Layer 7 of a small transformer language model trained on English Wikipedia (10 layers, counted from 0, width 64).
In attention head 1, each number of a token's query is one row of weights dot the token's vector x plus its bias. The head spreads its attention over the tokens so far by the softmax of query dot key.

Query weights of the head. A number n stands for (n - 500) times 0.0014.
q0 (bias -0.014): 561,442,628,523,550,646,680,206,357,368,558,668,466,806,467,687,443,310,627,542,659,442,496,489,716,409,188,610,513,470,764,634,255,438,433,495,354,539,257,575,495,403,446,505,636,317,584,497,515,504,521,410,577,354,526,612,440,540,618,518,661,639,413,656
q1 (bias 0.012): 361,499,433,503,635,506,510,352,468,595,300,594,554,548,284,577,644,526,431,364,612,497,477,406,519,827,310,338,357,524,491,385,489,284,487,532,532,652,608,452,399,459,421,588,390,642,547,584,431,391,415,636,390,525,535,301,383,615,490,621,706,564,384,510
q2 (bias -0.058): 565,384,352,609,515,382,694,433,596,561,501,801,469,831,520,565,508,453,476,477,617,402,398,665,418,531,438,447,596,657,568,268,699,701,470,202,572,509,366,418,387,466,433,417,540,342,534,491,207,500,676,443,407,514,546,398,607,432,739,419,702,615,646,266
q3 (bias 0.050): 453,536,563,348,928,495,550,138,446,368,521,625,773,551,351,456,433,630,600,424,495,520,610,344,201,532,666,338,370,593,671,680,623,701,534,426,355,408,353,526,441,581,485,686,592,16,433,587,432,493,565,496,488,523,716,680,458,480,315,651,511,785,406,333
q4 (bias 0.006): 532,666,428,613,514,383,382,323,539,546,579,561,626,251,569,342,391,415,491,504,449,519,283,519,453,223,709,482,192,388,714,586,317,552,447,505,378,596,523,641,723,496,496,634,440,357,591,777,765,438,274,575,454,673,548,691,507,261,673,439,515,692,525,420
q5 (bias -0.046): 434,432,512,727,468,510,609,449,144,452,642,482,487,496,358,472,463,275,331,373,224,324,465,450,522,708,577,649,511,806,218,425,694,332,587,511,757,541,498,577,599,489,255,359,457,421,481,353,501,463,694,611,553,755,656,433,396,286,388,452,488,639,666,448
q6 (bias 0.048): 500,710,519,354,569,507,490,362,492,527,327,629,710,368,471,417,516,564,412,629,517,415,481,315,343,616,576,509,438,389,710,442,841,612,616,302,694,495,237,398,513,535,671,612,621,356,428,602,526,504,338,540,275,558,618,627,478,374,401,749,523,590,498,382
q7 (bias -0.031): 454,495,507,684,482,540,453,374,320,369,489,380,541,266,489,603,323,324,260,229,421,512,360,394,415,639,743,685,291,533,481,842,446,631,402,470,394,498,373,619,535,451,529,474,155,462,532,502,555,472,438,718,429,741,640,552,434,557,542,802,726,518,440,439
q8 (bias 0.028): 639,455,649,348,700,404,584,624,340,622,514,429,709,247,462,297,504,627,714,428,659,686,477,529,406,488,395,278,527,514,343,375,371,540,337,516,536,527,465,407,582,428,467,284,634,363,364,563,370,573,540,612,613,468,305,650,565,511,596,197,569,469,586,605
q9 (bias -0.008): 317,445,935,431,562,506,543,502,552,433,842,403,600,528,770,428,698,541,357,550,522,447,537,382,691,443,392,770,447,467,486,326,266,755,277,676,370,334,710,498,435,357,498,425,477,230,531,356,661,536,468,574,592,366,476,275,431,544,596,476,586,162,536,635
q10 (bias -0.013): 534,524,531,658,401,347,502,395,321,276,524,599,430,312,603,619,446,532,234,322,244,208,398,636,639,696,510,345,563,605,499,370,657,373,540,363,480,529,440,689,697,407,399,429,369,444,320,588,608,591,260,400,336,543,556,375,672,460,681,692,370,401,415,677
q11 (bias 0.005): 466,382,399,482,446,561,430,460,744,413,511,465,307,486,678,578,613,637,478,457,531,567,454,637,354,600,890,452,504,471,546,474,435,439,494,402,566,468,123,688,359,601,551,624,487,498,264,613,698,538,366,690,701,518,142,521,498,575,530,664,459,645,479,533
q12 (bias 0.003): 473,565,581,412,453,717,652,524,541,476,565,544,657,451,412,390,517,409,480,478,655,317,555,367,495,459,291,804,545,250,706,821,569,541,422,614,776,600,245,361,348,681,527,400,625,299,466,297,277,487,602,512,589,563,703,621,426,547,343,503,542,523,755,355
q13 (bias -0.023): 734,668,429,662,573,494,367,559,530,533,524,478,416,341,622,170,505,575,508,435,404,456,581,337,317,624,890,442,415,490,564,389,440,524,677,252,505,468,378,710,634,586,626,601,355,443,419,714,612,360,269,558,605,700,481,813,664,337,612,488,273,446,627,320
q14 (bias -0.017): 409,303,659,414,490,553,589,617,457,453,462,392,546,438,722,593,652,214,239,310,617,504,598,551,618,698,434,729,487,691,231,475,361,489,418,411,489,676,531,328,426,375,347,364,396,623,680,350,287,538,646,891,611,542,751,71,285,776,259,444,544,443,480,533
q15 (bias -0.014): 761,196,479,395,590,411,504,522,812,568,357,478,447,488,626,873,532,440,509,388,459,514,512,644,289,588,308,504,494,788,495,278,494,629,691,726,460,628,593,173,625,451,522,566,387,465,539,526,320,552,596,499,610,618,506,521,583,567,221,627,778,336,206,456
q16 (bias 0.001): 518,285,349,397,713,400,342,450,411,522,338,561,590,705,400,498,457,469,409,598,506,586,441,556,639,537,591,406,501,580,321,736,715,531,527,472,477,381,571,435,449,428,588,655,529,473,561,502,317,415,673,313,526,518,597,297,274,545,128,204,484,860,374,597
q17 (bias 0.033): 346,310,493,656,383,467,498,544,719,555,514,654,650,664,485,533,348,544,455,628,619,286,356,540,578,338,877,464,642,378,583,715,433,522,346,459,635,527,412,530,611,500,321,331,810,190,608,444,664,617,618,475,420,415,520,555,426,555,550,663,226,301,148,436
q18 (bias -0.013): 417,538,435,567,327,607,618,561,481,293,445,512,466,406,576,529,179,230,381,381,471,481,530,594,581,626,704,374,477,614,304,641,512,446,608,496,530,620,528,430,450,780,490,712,395,779,608,206,297,508,658,786,443,528,719,393,467,392,270,563,484,698,542,347
q19 (bias -0.021): 484,323,635,434,496,337,661,263,382,99,640,560,608,844,362,689,650,461,504,389,437,267,569,489,803,410,585,549,687,432,458,514,545,404,415,371,360,552,671,552,486,522,369,437,599,542,342,449,337,549,536,303,609,320,831,160,439,567,484,596,748,560,558,628
q20 (bias -0.000): 323,391,330,541,359,353,573,400,609,485,482,590,482,632,437,599,403,344,274,323,330,602,634,834,592,590,539,506,526,387,350,582,663,266,563,410,634,466,406,509,506,393,298,371,415,765,608,393,174,426,771,610,428,613,775,415,375,344,565,560,626,309,630,720
q21 (bias 0.085): 549,455,568,338,430,603,706,482,499,501,533,408,641,594,624,663,658,357,400,653,509,494,379,476,633,456,412,807,605,390,458,468,561,441,323,632,432,392,368,442,517,239,588,380,436,558,580,345,476,555,585,577,492,323,581,177,424,415,537,417,487,366,639,768
q22 (bias 0.056): 431,463,469,276,463,431,651,427,625,471,620,454,830,506,637,528,383,355,484,563,525,430,339,590,583,488,709,707,499,359,639,540,396,469,530,473,418,599,523,279,500,574,496,586,507,598,602,368,599,532,427,616,514,446,770,466,577,357,453,590,426,472,578,447
q23 (bias -0.037): 598,285,587,408,530,474,454,500,443,390,631,634,570,623,678,506,604,573,267,469,456,455,497,461,714,488,307,782,535,645,471,486,420,800,336,572,408,295,623,487,465,328,607,293,376,456,343,456,450,592,710,340,475,392,421,125,574,591,541,398,553,277,348,735
q24 (bias 0.044): 488,690,376,686,591,546,357,554,383,675,449,351,267,276,316,493,399,327,466,425,381,769,502,712,350,533,561,336,413,415,113,714,710,274,676,665,724,418,407,596,541,419,482,480,377,647,381,417,265,444,568,501,494,782,327,678,467,410,504,317,452,520,706,764
q25 (bias 0.015): 236,523,773,388,396,619,851,501,415,408,483,490,580,622,601,548,633,403,168,492,507,415,325,394,711,648,292,852,535,629,661,258,500,466,426,627,376,339,435,440,436,492,648,450,448,405,642,330,571,453,442,602,296,351,638,220,518,504,395,607,467,459,321,658
q26 (bias 0.034): 479,390,310,269,365,700,604,699,212,333,520,647,572,430,304,454,265,462,509,485,348,568,488,661,577,570,665,494,701,536,359,444,531,438,679,427,605,409,498,333,625,637,407,365,584,728,522,540,388,601,533,557,383,504,515,497,802,474,308,544,419,810,508,521
q27 (bias 0.019): 563,477,453,507,405,507,630,444,549,346,480,565,783,473,506,510,474,304,330,473,512,417,289,449,499,689,614,545,518,507,633,498,607,259,406,506,469,586,306,448,380,474,522,609,543,308,606,488,621,602,450,585,500,523,521,428,474,268,644,462,475,737,485,478
q28 (bias -0.028): 317,509,675,491,572,509,487,556,447,545,401,278,449,678,447,550,457,355,497,388,516,374,526,434,698,538,624,566,593,455,468,589,322,589,551,468,216,571,568,496,605,614,621,383,538,706,637,552,576,467,443,525,395,366,667,580,473,694,291,833,485,332,427,406
q29 (bias -0.099): 744,287,162,741,440,412,535,379,463,399,449,680,328,609,381,513,350,533,716,470,412,276,522,655,377,639,498,211,595,689,587,620,644,592,626,82,581,633,623,567,514,494,441,508,483,479,327,567,374,469,643,361,675,700,651,663,655,445,491,568,624,578,625,220
q30 (bias -0.043): 491,624,338,608,461,458,400,380,419,574,283,427,525,639,284,650,616,431,542,511,404,492,413,446,284,627,733,301,650,604,628,521,564,462,562,462,484,554,602,410,633,492,521,510,505,468,554,778,494,488,469,456,322,801,639,506,500,417,301,609,516,753,688,277
q31 (bias 0.040): 474,523,375,419,424,395,519,495,668,689,548,402,658,454,615,377,484,653,557,539,471,619,855,543,429,81,513,355,502,250,628,836,314,484,370,543,472,399,896,501,549,428,470,716,636,336,742,547,628,365,478,368,721,374,376,725,508,541,333,511,136,493,657,425

Each question shows a short text with each token's key, already scaled and adjusted for position as the last token sees it. A number n stands for (n - 500) times 0.0018.

Then comes the last token's vector x. A number n stands for (n - 500) times 0.0078.

0 "an": 341,535,610,647,411,647,439,571,504,279,779,571,260,603,449,654,636,413,598,602,488,325,313,558,613,295,609,438,393,721,698,249
1 "s": 205,417,752,560,382,792,381,581,421,234,648,610,418,750,512,632,554,392,689,523,435,236,223,419,607,164,534,322,374,868,849,237
2 "ion": 311,464,755,466,251,755,366,514,350,213,621,566,427,611,515,670,629,417,712,561,505,274,265,515,618,249,601,376,389,819,757,247
3 ".": 373,432,692,452,363,694,364,526,377,367,693,539,303,592,570,622,576,438,602,543,493,463,315,621,560,403,539,400,437,674,653,255
4 "\n": 390,405,717,407,349,762,253,496,395,432,718,490,270,640,547,597,588,492,625,509,473,356,214,674,598,371,429,354,360,725,598,280
5 "\n": 381,344,705,489,409,782,258,435,510,364,575,474,349,641,548,603,694,383,681,490,496,345,265,595,699,292,539,386,280,721,608,323
6 "In": 362,395,686,421,434,663,299,481,363,290,537,537,313,672,472,632,678,429,611,413,388,281,214,535,626,249,440,349,310,729,666,318
7 " 2023": 469,336,706,499,343,695,316,376,336,291,494,520,431,585,363,638,756,487,552,616,441,324,262,614,547,276,627,327,360,764,669,358
x: 548,623,563,416,584,455,485,432,413,513,522,370,593,570,549,482,514,441,476,475,518,593,564,359,475,437,604,652,517,344,447,477,534,535,599,566,498,526,385,519,598,359,585,465,445,442,302,615,475,787,456,416,461,417,362,514,492,428,490,303,574,551,511,722
Which two tokens does the last token look at most, in order? 5 "\n", 0 "an"

0 "\n": 347,536,593,626,408,642,423,562,521,308,780,565,248,587,471,651,643,408,583,605,497,348,313,594,628,314,597,439,384,694,672,251
1 "==": 363,497,704,384,375,695,258,427,512,247,498,538,307,532,552,546,720,289,684,389,631,380,275,473,797,361,574,409,292,679,556,389
2 "C": 468,554,800,485,406,645,368,445,462,235,537,580,313,610,470,618,521,362,625,402,522,363,271,401,597,282,339,475,224,757,689,335
3 "ri": 399,340,729,504,481,732,366,531,383,241,606,424,465,751,342,572,484,412,702,309,538,261,318,353,612,271,570,411,400,836,659,335
4 "me": 316,386,825,491,392,675,368,377,411,179,525,537,349,763,340,535,520,351,634,303,359,213,236,336,598,192,569,284,316,878,704,345
5 "==": 412,452,754,244,296,660,237,448,481,327,583,523,332,566,569,614,574,264,537,468,661,514,270,621,726,372,453,338,325,710,638,312
6 "\n": 346,423,647,464,381,730,277,453,504,372,620,544,258,640,554,546,669,441,618,514,555,398,270,633,657,350,599,374,285,668,595,403
7 "The": 374,457,661,577,433,691,339,517,404,273,620,546,278,654,513,657,691,471,666,444,455,282,286,469,596,250,461,400,343,756,663,359
x: 502,516,395,326,558,514,421,492,481,562,503,536,579,508,486,513,431,501,560,479,530,592,470,469,435,342,441,528,558,331,476,612,525,524,477,512,473,500,508,433,452,445,577,533,568,487,420,509,369,688,548,483,526,475,453,531,478,474,418,402,565,541,461,816
Which token does the last token look at most, and with what share of its attention? 1 "==", with about 50%

0 "S": 349,537,614,639,410,649,432,572,507,288,780,564,253,593,463,654,633,415,596,601,498,336,313,569,617,306,599,443,389,713,694,244
1 "A": 408,464,858,561,325,799,273,554,430,221,590,524,304,566,542,632,638,550,692,506,570,298,252,495,651,265,507,433,313,842,744,304
2 ")": 416,510,694,498,343,697,364,581,421,360,669,590,368,575,691,677,669,435,626,585,546,405,334,633,532,382,536,494,416,699,676,265
3 " ": 356,398,755,429,414,702,288,553,347,323,740,606,302,706,478,593,603,521,627,590,582,289,279,573,568,292,445,376,421,807,660,326
4 "ban": 315,513,723,477,302,738,418,587,277,179,723,650,439,804,476,619,449,494,744,407,423,158,244,398,478,268,530,353,434,880,621,212
5 "n": 277,439,782,501,410,776,389,646,342,273,688,577,362,753,487,582,563,438,688,509,428,280,226,565,526,268,474,378,416,846,762,232
6 "ed": 361,498,670,469,224,670,342,505,399,234,693,621,321,588,456,596,585,469,600,631,487,287,226,505,612,252,547,269,505,774,700,313
7 " two": 348,476,663,508,304,633,323,495,378,321,683,549,265,553,509,627,609,442,648,530,490,317,313,561,515,340,657,328,495,759,638,352
x: 459,524,500,318,483,545,426,451,531,517,511,475,541,488,645,548,431,453,515,514,518,553,526,477,512,490,502,492,523,393,523,550,543,633,455,457,436,495,501,445,440,389,432,532,462,415,359,503,477,748,449,470,485,389,500,512,477,373,531,524,635,566,502,821
Which token does the last token look at most? 2 ")"

0 "gu": 346,534,617,650,407,652,442,571,501,277,787,566,264,607,444,645,633,417,603,609,486,322,312,557,604,297,608,440,396,730,702,244
1 "ment": 275,415,807,498,260,797,332,529,302,155,677,541,467,676,482,697,634,472,770,600,506,233,233,506,581,172,601,344,372,929,831,194
2 " because": 350,367,756,465,221,641,329,446,328,284,613,520,365,658,468,717,582,381,656,536,347,300,239,608,490,302,588,296,435,833,646,289
3 " she": 354,438,714,417,348,681,242,426,409,285,650,414,327,638,465,645,526,344,704,582,503,302,270,490,549,219,583,310,414,848,669,347
4 " though": 405,342,823,413,200,645,241,402,285,317,541,436,425,647,500,700,560,386,700,506,339,267,208,638,418,270,497,218,438,873,607,306
5 "t": 357,314,799,513,406,727,347,415,275,262,683,538,366,739,343,615,535,466,677,555,346,217,218,477,501,207,454,271,336,914,713,335
6 " he": 364,409,752,353,270,591,226,369,390,300,553,467,396,633,471,697,506,347,647,533,411,327,271,575,443,225,535,314,430,839,617,354
7 " was": 382,472,680,374,325,682,242,508,367,362,683,485,305,586,571,693,575,415,642,553,421,324,277,597,487,317,497,295,495,780,595,264
x: 583,388,404,292,524,432,479,537,504,485,534,534,497,554,469,500,548,544,461,577,510,527,507,515,503,460,508,525,490,436,528,522,517,582,466,461,483,486,496,457,452,357,427,423,479,500,337,580,498,756,550,405,504,266,615,419,555,595,560,555,517,587,416,770
Which token does the last token look at most? 7 " was"

0 " until": 341,532,604,621,402,641,422,556,503,289,771,560,247,593,459,661,644,414,592,599,483,333,307,577,613,302,600,430,395,711,688,251
1 " 19": 408,448,727,476,307,690,268,444,293,239,604,552,343,605,344,666,730,423,640,596,438,265,187,580,593,244,508,313,350,842,708,241
2 "24": 464,373,760,501,325,738,293,488,276,303,579,509,410,619,462,777,666,505,572,527,541,306,246,636,541,255,487,268,371,860,641,331
3 ".": 397,409,687,444,362,694,322,532,384,360,668,580,318,598,547,639,615,425,583,535,501,466,300,653,587,381,514,378,421,697,653,260
4 "\n": 403,387,704,415,324,771,236,504,376,434,707,523,286,656,523,577,593,479,620,525,478,349,196,678,623,356,418,336,359,730,592,288
5 "\n": 381,327,709,472,386,793,242,429,490,350,566,478,357,656,542,593,703,376,686,494,504,337,248,592,712,280,545,365,288,734,607,331
6 "===": 328,446,716,390,393,697,288,463,504,215,400,561,362,514,528,515,714,312,729,379,606,361,260,425,814,322,604,413,243,712,590,365
7 " The": 342,441,695,543,404,627,354,489,440,220,587,540,302,667,456,636,643,426,643,391,486,289,277,476,614,229,524,364,332,777,673,372
x: 485,535,385,277,528,546,473,467,509,533,487,506,566,444,506,514,438,497,548,509,482,558,514,492,444,407,465,520,509,331,516,598,553,457,512,506,506,550,512,458,432,491,577,549,574,475,417,539,383,788,555,463,518,410,452,516,459,427,485,395,543,551,464,801
Which token does the last token look at most? 6 "==="

0 " co": 341,535,610,634,415,642,432,571,507,285,774,559,251,603,454,649,630,407,599,594,486,329,314,565,610,297,601,437,391,717,693,249
1 "co": 369,405,820,504,321,743,265,446,481,236,512,558,289,655,358,503,577,411,707,404,337,256,187,499,579,195,522,319,294,839,685,234
2 "a": 280,436,886,357,185,750,333,469,314,228,531,526,373,669,441,562,541,316,674,386,370,282,126,519,615,296,442,237,361,836,689,229
3 " so": 291,439,814,447,384,673,256,462,375,208,557,506,269,787,370,601,503,245,686,324,365,200,163,487,556,185,509,252,307,910,704,339
4 "ur": 404,366,801,406,360,786,304,610,231,207,609,655,506,763,450,536,469,269,861,399,354,203,222,388,597,281,474,300,348,904,634,262
5 "c": 322,519,896,510,361,742,315,583,360,233,527,544,419,772,352,636,447,329,658,314,375,208,133,362,619,182,295,298,352,907,869,248
6 "ing": 308,435,810,403,251,729,269,421,363,190,646,499,255,654,420,691,529,453,679,426,464,240,174,446,610,238,574,228,427,849,795,265
7 ".": 380,416,693,464,369,679,371,534,366,363,685,554,305,595,550,632,566,446,596,524,477,462,319,631,540,405,547,394,440,677,660,264
x: 508,469,477,320,584,396,556,471,438,473,543,472,519,531,460,481,498,432,510,512,436,530,500,500,536,551,469,572,583,543,478,439,627,425,466,506,556,548,477,506,455,449,413,469,449,513,419,443,438,835,502,514,512,432,520,394,520,506,423,427,545,563,502,825
Which token does the last token look at most, and with what share of its attention? 7 ".", with about 60%

0 "ve": 339,527,614,637,404,650,429,565,501,274,784,571,252,607,445,656,632,413,601,600,481,321,306,558,614,289,612,429,394,728,701,244
1 " her": 311,489,695,523,294,632,324,468,416,223,645,495,327,635,422,682,588,362,667,527,451,256,228,486,578,206,550,274,425,835,728,283
2 ".": 364,422,659,509,350,654,358,507,422,341,629,577,317,620,532,621,610,397,589,545,484,447,306,630,572,359,562,379,406,679,637,322
3 " She": 369,437,683,477,428,695,287,458,437,286,650,441,316,666,463,645,574,326,683,559,474,290,276,445,597,208,567,364,383,820,674,379
4 " ": 366,382,758,459,385,678,318,463,420,339,675,496,380,695,451,591,627,422,619,584,522,305,282,611,566,275,483,320,351,810,617,355
5 "ad": 346,470,675,355,341,699,373,399,299,176,679,567,421,754,323,456,523,500,707,628,518,241,224,341,612,191,540,367,371,768,643,249
6 "mit": 366,311,767,375,311,763,308,455,360,287,632,519,490,741,380,518,446,474,629,544,408,224,181,422,593,159,444,250,397,891,673,342
7 "ted": 380,459,673,425,263,673,303,407,367,265,592,492,336,576,460,643,619,430,625,610,467,279,233,506,566,291,583,240,522,793,667,372
x: 601,554,549,258,472,490,404,453,412,577,567,368,501,532,417,549,565,483,512,558,546,531,606,523,590,391,491,470,439,407,523,518,539,672,485,448,486,510,462,596,453,330,534,440,470,486,360,549,460,774,491,586,388,396,519,412,538,529,463,436,564,519,473,743
Which token does the last token look at most? 2 "."

0 " st": 349,538,610,635,412,644,437,569,509,285,784,566,257,598,455,645,626,413,596,601,493,333,316,562,610,303,605,443,390,716,692,248
1 "ev": 342,448,728,491,279,792,356,559,465,324,724,495,438,656,485,517,521,525,638,536,499,333,253,516,619,301,507,406,411,787,723,190
2 "ia": 163,497,768,514,260,748,396,490,401,228,632,490,251,680,517,688,615,463,694,429,459,190,236,473,519,247,616,294,473,878,762,317
3 ".": 350,424,700,440,336,667,364,534,387,373,663,570,310,595,600,644,600,434,587,521,482,468,309,665,548,398,532,380,443,673,669,253
4 " The": 376,458,700,540,390,639,369,513,360,288,645,486,302,644,458,679,616,461,635,458,429,279,278,487,554,250,427,368,400,800,668,347
5 " ": 391,330,752,495,488,659,267,586,406,311,595,582,351,705,391,534,602,471,655,504,533,295,272,575,616,243,449,325,344,805,643,390
6 "br": 266,446,730,515,304,747,393,571,370,222,671,705,425,817,507,541,518,368,757,343,370,232,231,444,542,261,530,443,329,834,662,174
7 "and": 320,383,812,523,312,753,374,423,465,168,696,586,363,743,351,464,550,574,701,540,407,215,262,375,557,219,601,410,366,890,676,373
x: 519,520,495,214,548,531,370,472,356,653,612,502,714,371,546,532,578,563,387,505,582,438,484,556,389,343,507,512,585,392,449,478,465,523,432,461,560,443,503,503,419,456,515,398,495,491,441,446,559,828,575,516,593,447,443,550,469,447,471,565,564,501,605,599
Which two tokens does the last token look at most, in order? 3 ".", 0 " st"

0 " in": 336,532,602,626,408,643,424,564,503,288,772,565,244,599,458,659,644,413,594,595,482,331,308,574,618,300,598,431,394,710,691,247
1 "spect": 417,455,736,501,302,814,276,544,315,197,638,583,417,710,375,615,603,396,633,499,390,222,175,422,717,190,509,298,382,837,768,163
2 " what": 369,432,723,467,267,653,340,453,403,294,598,467,397,643,517,636,548,352,650,577,395,346,273,545,487,298,606,326,446,790,632,305
3 " some": 331,445,739,538,263,657,366,512,360,299,632,458,356,654,466,560,570,384,684,554,415,265,223,577,487,287,599,278,435,820,648,279
4 "one": 257,395,754,551,222,777,281,504,364,323,686,524,349,656,542,665,581,476,727,659,455,273,254,527,531,212,602,282,424,860,687,264
5 " called": 402,452,668,495,184,671,339,492,326,256,648,529,389,564,508,590,664,554,636,651,460,305,225,551,543,333,638,265,535,751,662,323
6 " a": 323,558,717,518,323,662,307,649,370,291,564,447,313,592,579,708,617,478,663,466,565,316,257,535,603,301,465,318,483,755,723,300
7 " ": 332,349,736,487,432,655,306,594,342,296,647,634,345,733,404,588,539,527,674,472,491,275,285,570,546,267,502,293,392,818,665,353
x: 507,488,413,274,545,435,448,443,529,445,531,521,583,596,517,683,502,510,468,436,517,565,592,539,431,568,536,541,499,396,544,534,537,346,459,508,515,466,530,530,507,610,201,550,578,464,270,451,484,830,565,468,558,336,505,521,447,510,454,528,496,506,517,672
Which token does the last token look at most? 5 " called"

0 "th": 346,534,613,642,409,648,431,569,501,277,781,570,257,602,454,652,634,415,604,605,490,328,313,558,611,296,608,440,392,721,696,250
1 "a": 184,453,817,532,285,817,367,579,376,199,646,544,323,732,490,607,604,427,714,408,451,249,173,450,627,246,542,343,371,838,774,293
2 " in": 232,425,666,355,364,687,262,558,358,299,614,567,301,697,594,631,653,474,640,409,444,297,217,589,627,272,488,291,399,739,716,284
3 "s": 271,357,677,461,371,780,296,604,333,275,595,669,403,768,374,621,420,406,641,414,345,236,162,451,657,178,491,237,405,802,787,88
4 "ist": 383,399,785,435,314,840,241,521,310,190,700,613,345,743,293,522,467,500,730,539,473,204,196,331,705,211,483,281,446,869,720,203
5 "ed": 387,461,699,433,258,744,278,522,351,184,704,613,267,616,384,627,561,463,656,533,462,253,172,445,684,267,542,254,513,798,755,219
6 " that": 381,399,700,434,275,620,293,436,389,253,556,519,292,596,457,703,608,364,618,508,418,351,253,602,561,288,623,320,414,773,679,329
7 " her": 343,484,686,479,305,603,307,447,391,256,606,452,359,615,406,635,567,389,655,544,466,276,241,467,562,211,512,273,456,821,698,345
x: 604,452,429,265,464,532,479,407,524,491,450,497,537,525,507,537,453,552,517,534,488,563,499,556,495,428,453,529,443,395,525,486,483,549,495,451,509,500,574,522,466,529,554,404,535,465,386,516,478,785,445,475,533,285,546,476,477,442,546,485,659,542,481,787
Which two tokens does the last token look at most, in order? 6 " that", 0 "th"

0 "or": 340,533,612,641,404,650,433,571,497,271,782,574,255,606,450,656,635,413,606,600,488,320,307,557,615,290,607,432,394,726,701,241
1 "ity": 335,473,804,547,371,724,346,536,375,185,629,567,285,662,495,671,635,352,717,476,514,281,262,446,644,246,582,374,343,826,792,251
2 ".": 366,428,696,459,382,696,357,534,388,353,679,550,303,607,561,613,587,439,607,531,494,461,314,604,574,388,533,407,421,674,665,260
3 "\n": 379,404,722,417,349,766,249,492,401,422,712,497,262,648,553,603,588,492,630,504,465,350,210,666,599,361,436,355,345,729,603,282
4 "\n": 375,348,702,489,407,788,254,438,507,363,580,479,346,644,551,603,689,390,685,491,490,341,261,590,697,291,540,386,280,722,610,320
5 "H": 434,453,750,504,391,746,300,457,395,300,585,561,276,637,533,634,586,404,670,493,479,310,242,460,566,255,440,446,277,800,677,376
6 "u": 356,453,719,593,448,800,432,604,407,286,682,455,464,740,471,512,610,431,712,515,400,252,266,424,533,283,498,450,389,844,703,313
7 "el": 264,372,685,470,414,810,383,537,369,260,772,603,343,762,533,564,568,521,691,585,387,235,289,470,487,202,649,347,469,857,732,315
x: 512,488,464,205,581,477,443,566,497,557,511,520,639,469,568,419,495,519,463,386,559,538,545,550,558,342,569,663,581,381,294,375,485,570,456,541,559,486,473,443,619,386,399,489,478,504,298,576,477,767,468,532,574,485,543,501,461,579,453,564,402,615,519,611
Which two tokens does the last token look at most, in order? 4 "\n", 2 "."

0 "7": 354,540,619,639,399,650,429,571,498,279,788,574,253,590,459,658,637,421,595,610,501,332,309,571,613,302,601,440,390,722,692,232
1 "50": 420,416,873,510,336,802,217,598,250,257,685,567,368,630,553,741,604,612,708,513,591,297,241,563,583,225,399,379,318,913,725,232
2 " in": 271,429,651,344,400,710,275,671,297,343,666,615,378,678,640,641,585,511,676,380,495,338,226,555,665,318,382,346,405,727,704,258
3 " 2025": 432,380,747,478,316,727,298,443,270,294,620,606,414,575,424,655,624,566,614,592,456,325,259,568,528,271,576,323,388,789,715,235
4 ").": 430,421,671,449,328,697,337,506,366,383,719,556,309,591,611,631,630,428,600,567,488,451,303,648,576,422,505,398,421,683,605,241
5 "\n": 393,385,703,422,343,763,246,508,399,430,709,511,279,644,524,576,589,503,613,528,471,357,215,675,604,356,450,352,372,724,607,297
6 "\n": 380,330,702,491,398,794,253,436,498,359,576,482,356,645,539,601,698,390,684,501,493,344,263,592,700,288,551,381,291,726,614,327
7 "==": 342,467,690,418,437,690,268,435,527,248,441,535,304,544,532,543,739,293,714,372,602,363,301,433,786,332,575,423,277,675,558,421
x: 516,623,408,451,571,460,476,499,487,554,575,437,555,353,502,430,438,421,495,508,550,590,559,477,465,473,548,415,479,404,487,611,446,468,407,552,532,348,459,501,365,590,460,562,470,539,486,521,405,779,592,464,546,368,511,437,515,635,404,421,672,548,388,771
Which token does the last token look at most? 7 "=="

0 " opera": 343,531,608,631,405,638,430,562,506,287,773,563,253,597,451,651,636,409,592,602,481,328,311,569,609,296,607,430,398,718,691,248
1 "ted": 396,452,652,457,264,708,291,464,330,226,680,584,322,605,402,588,629,456,644,589,417,253,194,519,584,257,574,234,475,812,710,274
2 " education": 396,470,759,446,311,646,347,432,343,199,584,507,442,569,422,594,624,381,668,522,530,304,250,484,578,259,592,384,337,804,765,297
3 "al": 331,471,775,448,220,693,357,474,297,187,608,556,296,641,483,684,566,395,701,398,508,280,221,460,567,276,494,305,399,817,715,316
4 " program": 418,425,782,466,327,643,366,478,279,260,666,546,392,659,473,607,559,348,665,509,453,297,295,460,538,283,617,367,396,823,725,214
5 "s": 326,459,734,430,323,670,401,507,416,322,680,564,345,659,477,601,466,327,576,495,443,314,242,467,594,272,513,337,392,803,742,227
6 " for": 364,454,692,339,285,679,297,507,371,312,612,482,285,581,556,626,574,460,597,381,413,326,213,575,589,348,504,312,454,712,651,284
7 " F": 481,471,711,469,482,661,344,587,326,255,615,607,331,617,437,552,484,386,653,432,445,330,290,405,547,371,523,410,482,742,734,356
x: 516,570,446,304,531,488,481,423,480,574,467,399,685,446,503,563,446,485,495,456,381,579,416,397,478,525,498,487,528,498,538,550,486,464,451,580,457,465,495,498,477,529,431,479,528,455,453,497,453,805,575,433,362,446,501,507,543,474,487,582,441,735,443,749
Which token does the last token look at most? 0 " opera"

0 " original": 347,532,613,640,405,643,430,562,505,277,781,563,251,598,449,653,638,415,598,602,485,324,310,559,611,295,608,432,395,722,694,249
1 " Hu": 418,433,702,523,320,733,280,477,336,227,659,542,321,681,406,478,640,455,729,564,487,255,246,451,562,269,608,333,416,882,728,339
2 "el": 271,373,704,518,408,836,383,609,299,176,799,617,314,781,542,620,646,513,758,530,460,203,276,453,555,201,634,315,477,921,749,281
3 " po": 253,400,755,413,395,719,213,499,341,266,492,541,294,779,405,507,515,355,750,383,438,195,182,448,562,191,459,243,380,874,700,325
4 "w": 365,329,850,645,439,701,391,454,348,224,488,522,578,801,368,573,483,366,755,364,315,187,216,376,460,216,495,296,315,920,730,405
5 "der": 284,314,753,620,384,793,372,455,244,182,667,541,459,779,347,598,586,513,861,488,299,139,250,422,450,222,591,303,403,929,769,340
6 ",": 376,483,685,506,349,689,324,534,400,322,550,553,320,598,589,681,679,379,682,424,416,338,277,554,529,373,591,397,408,728,704,314
7 " and": 431,423,732,412,335,737,253,494,390,273,639,477,289,612,501,600,618,462,669,525,413,320,223,515,568,271,553,362,431,794,686,278
x: 488,532,457,302,548,471,481,498,477,545,499,493,482,511,431,431,467,500,535,466,526,576,462,462,602,413,483,506,570,365,506,493,506,641,424,457,537,529,548,487,523,422,444,437,514,550,409,478,502,847,557,424,506,429,524,488,572,469,457,458,497,505,429,819
Which two tokens does the last token look at most, in order? 0 " original", 7 " and"